Layer 4 of a small transformer language model trained on English Wikipedia (11 layers, counted from 0, width 96). Numbers have three digits each and are written without spaces.
Take only the direct path to the model's output, skipping the later layers: a vector added to the residual stream pushes a token's score in proportion to its dot product with that token's output vector.

Output vectors of the tokens that the questions are about. A number n stands for (n - 500) times 0.0061.
"seek": 552352651573444392502478448412434516440516412439550572527571554362526580585453419450571623484493478406438455551379511520500560489495703507723453408651505450473612643562488659543500388551443599294420554586557384563548460525540502370424332473390689503470494424487420500507524367452532541408
"orph": 546372502503519437608398509473459498404431519464518567513523576411505678576447480468482477379635521398445460448433544465375436529557595590710429412542608519502534540487446467517593583575427620405498558567454481498525505542518455475435375559553617360405393457454393644536555544430413595529
"together": 597444477504476420525483447409475543425508494469559471500633531462565692662527469426513607343569520410574370519532500496395434450510573470690458571601554443568537512464455675465467530589371435280525660550551427590467550524468334513369384389525636551362587425447430529271612689500483490553
"brid ": 438397457588335357522478578398403530530386489476376508600597512469533596672427440397602483313489611372461433489498454559562486504543545601661500433561547533488454496495432505532524401504423520302448500537563378450418473569523555457496460529444677392442550388534398527524466513542553644542
"NRHP ": 551360541671398379537597691448396607439470471570451570753747589321543619685474497377462681487530491352379425621393419505493591432651500539803418467668484524524595538488453626562608493414462551252488556615389340437453554586451346461445350533452637302408542466527569553410593608361612542544
"lives ": 509466555467472452504450580467631577539484498529414507486543530433510625667555482558459476445604542467495420611439466636491549480605601575631525466516559505511494485458509654491493500496437527314480504557522379571540517523473447480464414520406618444559542456310528600582606502412440500561
"Weekly ": 485455675442410423647492618538355512498361446487469582726617532492536605665497520392512453389500447480423525500467455544392477458521662575699538441655513500548536528540369537562540406496516607347406563556434493465482532518484575339544480593530653478443482491531532536422632402330439587618
"ief": 644449531522502394651395547449415575362419502449374577529630533449519538603542546443505474526543551423469528562446527594528533421567642604637525405566512491602520648589526607520579430626529463434468496682460416414543393533479474428437282461489634405419441514640486490558582512486516554541
", ": 431575409488601504569572452531508442520576450575546533496485492494519425516514557522481445592498466553582439463562520506482507500446545444553539580415435513562469483479542414501500600475577548549590462519545482545514456502476447435550539410588487476439554483434498605561449550494492380517
"'": 525465491427618514532542535538550517443496593471595583530540472519539527452508460621421531560547385505572463498465589534501513507514563498555487544395478507478464505390482498513395556406529558535536479470557469587474435511460469488477565456545463480554526531488601503581430604425497390486
"bran": 582484510584403460520557514508480459378511519489455477469582578446562567567476454441488524474464505377508566516504463506416544540581549527622409543470527540466539525446533585516586577401462443350518491543518406548445513533578439390467461619574628450449554415575517400471524555476416505590
"•; ": 539288643482328247489564542344469627386332537398390483638710665325506711711434497384534607282653612268410491516392337540468589421578701665979439472719535497450509589569457626603661417587363583098465673644448278532444503631475420333342280503381814326327549310512315516295680577363637698704
"sively ": 459416565584487410605568628561434462436448508400522449478607498435485630662594539534596534526497533370593421491467429376446609498706630667643425534584426561522408503486362578563535417536429573270522586613492321504443563526398427301421504504377682458428546523453370537435597644566506495695
"pandemic": 507400549489423436603430549453470581361356464409447595514635544477470677691406653579451475496568522312415562680543396594521513414497618487698554500558519617377437505517488711531540479642481666305545546577468403513477627533432425543483324416511776361392587493620388546418610437430533655676
"They ": 623425504492488447542490412513436594559490560535560535489529452415552578578501485431498486451465439422560419588504425511459480518484655519643458523455475567429394514459396515549615412460458371303567534634503439639488490520505507379534365566575531536398628560492543571546569558453558494618
"attention ": 560389576453425503602518570527523504509495434514442541634576521423589550614553444574505534388505547432468391465369496651534557504594641498667429391470551364495391484509490614516612509612445565314480541597420359448431571518517404436436411513339637470408381491513505514393611616342586562474
"ures": 562366497498472440485488419368464483491530419542563463449484535393380561666532600418475536434432625480440423679534481575438601496570760525629494491636475594517490610437551643456571453532356467364456576626464367607416510574422494363428413423632639520484634445593383523484651485521454519522
"Subfamily": 462386686590384400500359588453367591482405583474440608659633473356495625511512348461562540398549498357427536517505439556415471373669447603659401395700461474509461557445430527500550483477362538229366635602528414383432504605557315475441406500479715427468515486534500540516629526439626654594
"aper ": 519447486504457380531547577464456592461411450433414689472621472435451529605502362574536546422607615426515496461493503577524509505478578570585395519667611537616510459500407519505520552604431554387476608606519324452534478541547459437410381573518692421365457597578530569498603417519530572532
"ă": 487394577481444398570505551472491556433426475492474535467614502432485469497441521454453559486648605414478513512467421619459633470605579540632401478603503548471539506575495602490619470571539540465514583611485395433539518544379488423466449447444620505437580418551459447406658492462509496558
"iller": 581500599384435404523492549396520483418468626483468564518613469409441594574443471493586464375632582407352514511524490586515464504575431537595471424580607506583498495572522683484564425602328557418546543561492442529417575567484507378429433380440701423409562416677446587408564380353593542603
"ife ": 512398606533381401571467557383533552568415611448363579563466601483474592510491482538475587364557527362461498536353470469443539380575557641615484461561500525474576608566334569558430460593469531479457519559410422452545504549498407334485442398440659450354618446476342603462612570506515660619
"union ": 511411511558534476498438495443458465522438611470393520500604533452510558553512534387550503425578464415533418585556545493560528518492602542592490377502610494508444530474321437543486533549408357351473512505478401417417498528523480473471413548459646402503679464529436594466495507396460448557
"Authority": 441473626629425407538525548416449670463272472502443509595645445405495567500529487465415617335497449370382601700408460505410448406591524505659480465565444702535511563463391522490464565569437475340508573572541465486513542562533369458541424437511661457338562353502511516522613427419444706716
"C": 527542460509564524545463531541583459517551442542514495521444506483459469447548508531485475513470465507551527499495528522473488478492498458449480501515533573524525493477466503491459470450538478482482399467498540511513537511494439548550449453525462560508463516532523528516503559478422435499
"order ": 515534519563479484601494506466477563497386540545447536508411500558534478540557458498637513423443578495531457428439447584536506393498586492674483497553486499503493676504549554440596445582475478415467583575561398567442477523519455519455438520459517485435596484559538511554552408465438504557
"Geography": 511393641564485418587504430419422605494547480546389533583514575445481453587518535457529579388539533478417457538292507563490505424619607508605481424600539411441484539497475524482675500508427440197510504569466442537545546563493473540471328472544692414439551359387427604525588472500636607594
"up ": 537497504441540466473524444352526528621555479560539569530533533529614541528389480608476414451655603403606436381474516445465551569598539551563360497566475436597431510542454554475475565461494548423538492534553431544557467505570523447409506513500531542425517387478559551496526570401442508477
"evidence ": 568486590427382479647656569438546560481502559486515605527538494421584558597488473571582511415502521484529520341405516600546608561647582530638541503588509529552518586481536514459642509557383504347496563549461371594441572519391385419425399473510640354518523373582454510382515516402556651604
"he ": 578369451372511405563509473568478583670536523581510530575464601452543489445432502498694421425454401494471554545563489449447484627590556444623458604430421474535386507447469463456585488510487589490497437520488461462538462494518490474466361425517479436562669525414456502512489532381426542595

Each question shows what one neuron of this layer's MLP adds at an activation of 1. A number n stands for (n - 500) times 0.0014.

n51: 623551618530490420462547476389499478542524488573525624659424421498433480491571725502432515438503481442419586443479657542376625433492427575524542580467464487346378406514543634491376548471469424600452573598612388376518491455496520524574470428564615435436505459449551461551465548445434476495
Which three tokens does it push up most, strongest first? "Authority", "ife ", "pandemic"

n247: 358551296555393473443503533575668513487499474372481452596482554542548516516504571558383421423522535435536498504486484498536491521368375700414497471434523425571564483493507538483536406559634448364441523438517627462510456558455551474401567588433546444515546414519435529508550434596446443463
Which of these tokens does it push up most? "brid "

n252: 548524549531607538401557508449488477452443469553501503458539560433465508515461486441518543479597528567546646464501426517482611628428369579470576484509614547458491573561412528560577516448390533531540468468458434509466528462599552409428533570413247473470571498517397558489426466493517505507
Which of these tokens does it push up most? "iller"

n215: 443522419674613649662578494394519463498584549561468475512561497502417469551646567281494606541368450542503559603589553590574568521532430583495403459558397601472584604593599633466394566610450520437506484423425446418380560490502623463489532540532593452521412525481440474481505476551424495476
Which of these tokens does it push up most? "ures"

n241: 470542518425443444494527370556553433344538504573451452488614412587491447577539564519507632403388449539514604542444400507434458547447539418490522598420456636466363470521406457352451538569568504462524532489549583504442352485511305591571450439440447478559532503530495530511615458556676621562
Pushed down most: "up "

n1: 340520523537511512411594528438623513517500483627519367637573453463497467530518425585472518559473456499339367569339368415564517559483459593442539393460423471515460493484533607507538548464496475552406464591623435388547465490481565475415397502613548632521458593561445445364431419449554405442
Pushed down most: "orph"

n73: 513540523387633408532637524452408405457451559490371601534538497401492534525442385407569472475515466477543536537596512434682582427542686341493325426543526576559528457488461479476484517466550502460427560541571507581531435442427462560480455550490592622455547602636613513560691641494467507573
Which of these tokens does it push up most? "aper "

n230: 521564495592443487641572460468433530709503438507584466449515486354466545419428475561449446451465495479446508430428558511548452388475461454470474625615448519574596487652503594542481364612581459570527459564471567405422384559553468416541538478580609442532473572463401519582418463526583444611
Which of these tokens does it push up most? "ife "

n244: 375497574494509608486440641599657562616466535472574415501595568458446449568443500496407637397504390408597549518436376497457562463536557372308459621570615456511441523549521430410361430457494562201502536547468598654518426442475396513557512582559518390544513392403357582564477530547559516618
Pushed down most: "ief"

n209: 530638698533420506621647457542423484543510599516583514362448378343574436428377600558398492468624447443433484391443415560513531680528586489545422591497534607283374528511536479491490503441414526768375552581494559467484635654579478370477540494702558368538406469511502468397410571461568459344
Which of these tokens does it push up most? "evidence "

n22: 401533411592485558434553490495712473398532584569627430390450558509561643337528494399434532433440433466481601509521522414422519441632574538363523611462481539434612540441495482433501565517548508420518473424529446589469519460495460395613486585649658442495534495501692370547496452444424640570
Which two tokens does it push up most, strongest first? "bran", "Authority"

n96: 441509404456582490566582448608495601441528599443459638416611481447478462569636589495564501502486500562447579525284446747462578422645467645327510529560457419586482629765487473545555495587490437426549621498544597471627468357460568503410425376573462369499553483584474472495569598585664438589
Which two tokens does it push up most, strongest first? "ief", "Geography"

n44: 589443492491606554573677625539447608430459528576478502473522472480541471514653561573527564539441496471436590552622545579439480508392435504442486447626538446394600523551577608590533511526495388347514525512536546386481500728450591520515618527529519382514568478512543544466493488535417550409
Pushed down most: "up "

n34: 557591552538509589673424580501590533510367484420579403569556477551481444520498451480483520421553469517391639422340409502527530634478518501307508541629507367514480530453509538536600550510475729463438525453432473509449420409491467522523413466588510523508384575307563493469545505545548413441
Pushed down most: "union "

n196: 457345349517569567448451381419497521502556388572657500505464530472454628512574635577495462581490401530422365613471513641396509409541469383563419375621547570582598512524503484482499510598452411585524583463550466583524460458512532488475522466600508515549358511525470407475509506539437466432
Which of these tokens does it push up most? "ures"

n5: 591551520411398599600469452498558441479428413514555476511561580488496575485426450416424430407588523638523614410402507545531535557561513561433548524647517454597639511452362489395517417300401540526537536430516460500607507456491468482539526435646445442430504580476579498491511387416407591638
Which of these tokens does it push up most? "Weekly "

n243: 376559392547587456380521403574487414563676458604370573526513590500573479442628461447554450561448459323448306529548505493565484558557437391643623428437531522494432529453662570546381588506498496530345382546353459521426555641514474527452527536581656559605505502444596532416459433421480544551
Pushed down most: "ă"

n237: 496438484460524465457524404600537456473534462472494480521500436590444506429556489498624384487381495487464456615562500448491547470605450538544399497466641464578444491467497531513430511558531553586628537476498564608451410450446600581427449432459476421530427397578490601623326714450609445526
Pushed down most: "Weekly "

n71: 524551433544493426551369354579481509514529599503575593405509485400528429400537579487474470579450605538553409338459447549430573492482591555613593454494576512512522506566481497394442563443448655718494493523461461527444465465569492520479413406442617567449420410654496439457479476537468567493
Which of these tokens does it push up most? "ief"

n57: 536488497397485544596448466549486391531338385385680562437434415453508529508564509438472532398653426493494470432441575421444472503471409496517445544510582387485486610660518425452561427513504490492543364490355427511502556618329465533529558513490621370547484498450522540459442562460419360548
Pushed down most: "Authority"

n62: 595495459744531559453441587448419601474516428440520583366440469550415509503595419665386590513407464659464517518426520504431561416465542493511414383466453534361536457454436538609508500611499555454532585497614550533414373410478487591497438448275409588489431472396493459479423467523522521407
Which of these tokens does it push up most? "seek"

n204: 497506559521592709611581595534513597591528604529550546372455535364521543635480412598539429399469545444503507479395624639434549502399572548483641463582543422487518415640527580509526526533379643496477499518605382587519586479505409664355517462539378491608535480586444504442382466552434522572
Which of these tokens does it push up most? "evidence "

n123: 671497437574529605549624547480501545539601453574450526377500504394570358518557433583516512506557502564470544534507571446534492528632529438453622632524322466504605425485464534556574462378494499489528482525442351442522395536444385507503601547497556392454499580424602525521593502678492497479
Which of these tokens does it push up most? "NRHP "

n174: 552461454583361557479503498556625588496531507587471459438423521427467436490540381415540474490563451615469468532504488520489500476441645474437456574417493537452557424459498534581506434520441440220572569492620562455445518378526517420477375476500246527401550554446500515518505507424563512466
Which of these tokens does it push up most? "They "

n76: 489536621498488442616463482448534452533499512552428445566497472358474401435698522612545508494475542436596505353585388552589568524470537578358476513490522559531487556492486514391477586482403668492443594538559419471508517537391551478379348450502634429491396448432484390574462472502496475456
Pushed down most: "They "

n253: 570621438542424565440459535537540600465529414491504401467424558552460466426559554500465574497588483690385449621403531503529512537377491593525431489470504484582410488527525495684555372490490376436553619523497576529516379530504512510553488503372426419623553473489472473506415581556602374505
Pushed down most: "pandemic"

n33: 580461441423580563562535600493474458554555394365399475605540473490576564507553388633514424622396499400494522614447450380480552531506566482442512543606400487485509362459551528562451666526456505319555541468480482481539571388383409438532433460557367462474433502482374433479533421594406553523
Which of these tokens does it push up most? "sively "

n36: 519500484411585635517400515433523442440415567532475498512532518455424570495489459345556429448416641593508513535500599580508536536537373519451546451518615447502585494457600489448433535458481572515595462466638604515367554320418550490539546364431426505559366520548578504441482276535517629520
Which of these tokens does it push up most? "iller"

n147: 474358511659407579531563634518590476496505489504530453569474389663515517530617451622484594465460411567483525427449429462456448565558536484492492577404496394550487513572463514506530575439516550431498381521528574601556382471512474460545466396568568413528484509404554566438506410574586548517
Which of these tokens does it push up most? "Geography"

n148: 441494499469632665453523415464508465524443443587419286491536510534529425453566306534356521504615433516533509462416453482610458565507496526604523552486638472494458533493495494388446443454421567428517480478408456430534558267547525446424425531414431440453549519465452428524561453506535447640
Pushed down most: "ures"

n88: 580455632460404493532455529431608550444356463497571397505475483406635564513486490434470490507425565509391558580444451449518505404456563476503504499722399505626471621495549430488530449478437540379550509621414546536472424548433352396489391600584670614552482457593519422488472565514387462457
Which of these tokens does it push up most? "•; "

n198: 376392409587417446544653518344387514502544537482496534579460585458435604300469453392540456496532410422537622350556515443386473408550517411543404509421483423538409466634398514594451392506510494601615604407524385474527443498529536490553582499516516533682515561562598453522499459663437528461
Pushed down most: "lives "

n6: 429394488515523530607534565490529500614466587558491643416552423468615613512334533378521478255533532426417395519580444382610413512444438525407548399469361485465448497481496374565459447561433461592371511472437402557363508498456558651563496518603566556560578435551505553642485550656469474543
Which two tokens does it push up most, strongest first? "brid ", "union "

n223: 397571475508493544588568499551510625543425547493566454579611415497500469455525458487571590536326509516527392385343574436466471496558608631521427495412514495426450483392510514654436424581405475337577405578657607528461542417492523425443455446525433409539473468405564393430632447528560551520
Which of these tokens does it push up most? "sively "

n176: 555433436526447651473427438448342520527550575458512458463419455472488416492400563638453504462510462508406482482502539444394554450568573396492305461507455316508506449464564497404569560454587449272557507466467613480489617211470538495511547450475482474450486441463588613553529444423534535501
Which two tokens does it push up most, strongest first? "Geography", "up "

n255: 572510491519534700524555547502509490501620488449491569470524585481316443495557516507471370512496455566614571377617616472534562490511506562536458473566634540547541521541558412524584498470456486375574272347559391523458592475456477556496437578513422454673461608570539560424589601565537428363
Pushed down most: "Authority"

n113: 388448442578401624496588527567662335520583454597696626494387338397429576508501561552557591647483549371599439428469490545431502444545506345395446528448517637498530438514458523447388472465446509564383419481531594474506538529602559538634427411551418559548437598571367638579440472439547481508
Which of these tokens does it push up most? "C"

n25: 463441444548623563434464454494619501462449425508509446453552394580512558451524455490518418443363467518536589608509549484509354469533563448531408585446494502604469379596526472422488516671426415617394538561501501589548674257341592440415456516475557463441516452483404519589365510575400475456
Pushed down most: "NRHP "

n48: 404525465462611442441399559526492497512588372615444522400520456497329568508497622453588511454425625550459501554434409618492616353548451569597527615521514597527536418601538541518493414434510566406560490608551469540372475505466501503528565485552479515498489438565371473453543559445523450531
Pushed down most: "'"

n132: 572489490485503576375460555432415526491431416480431496393499480575522531510586339428611459419610553528478563531577546402516469513537453571397528322569615470407453372564439665414425400582485369464420390371438475377560535283634468538489389610582472466521527569594514615509462424527353439398
Which two tokens does it push up most, strongest first? "union ", "aper "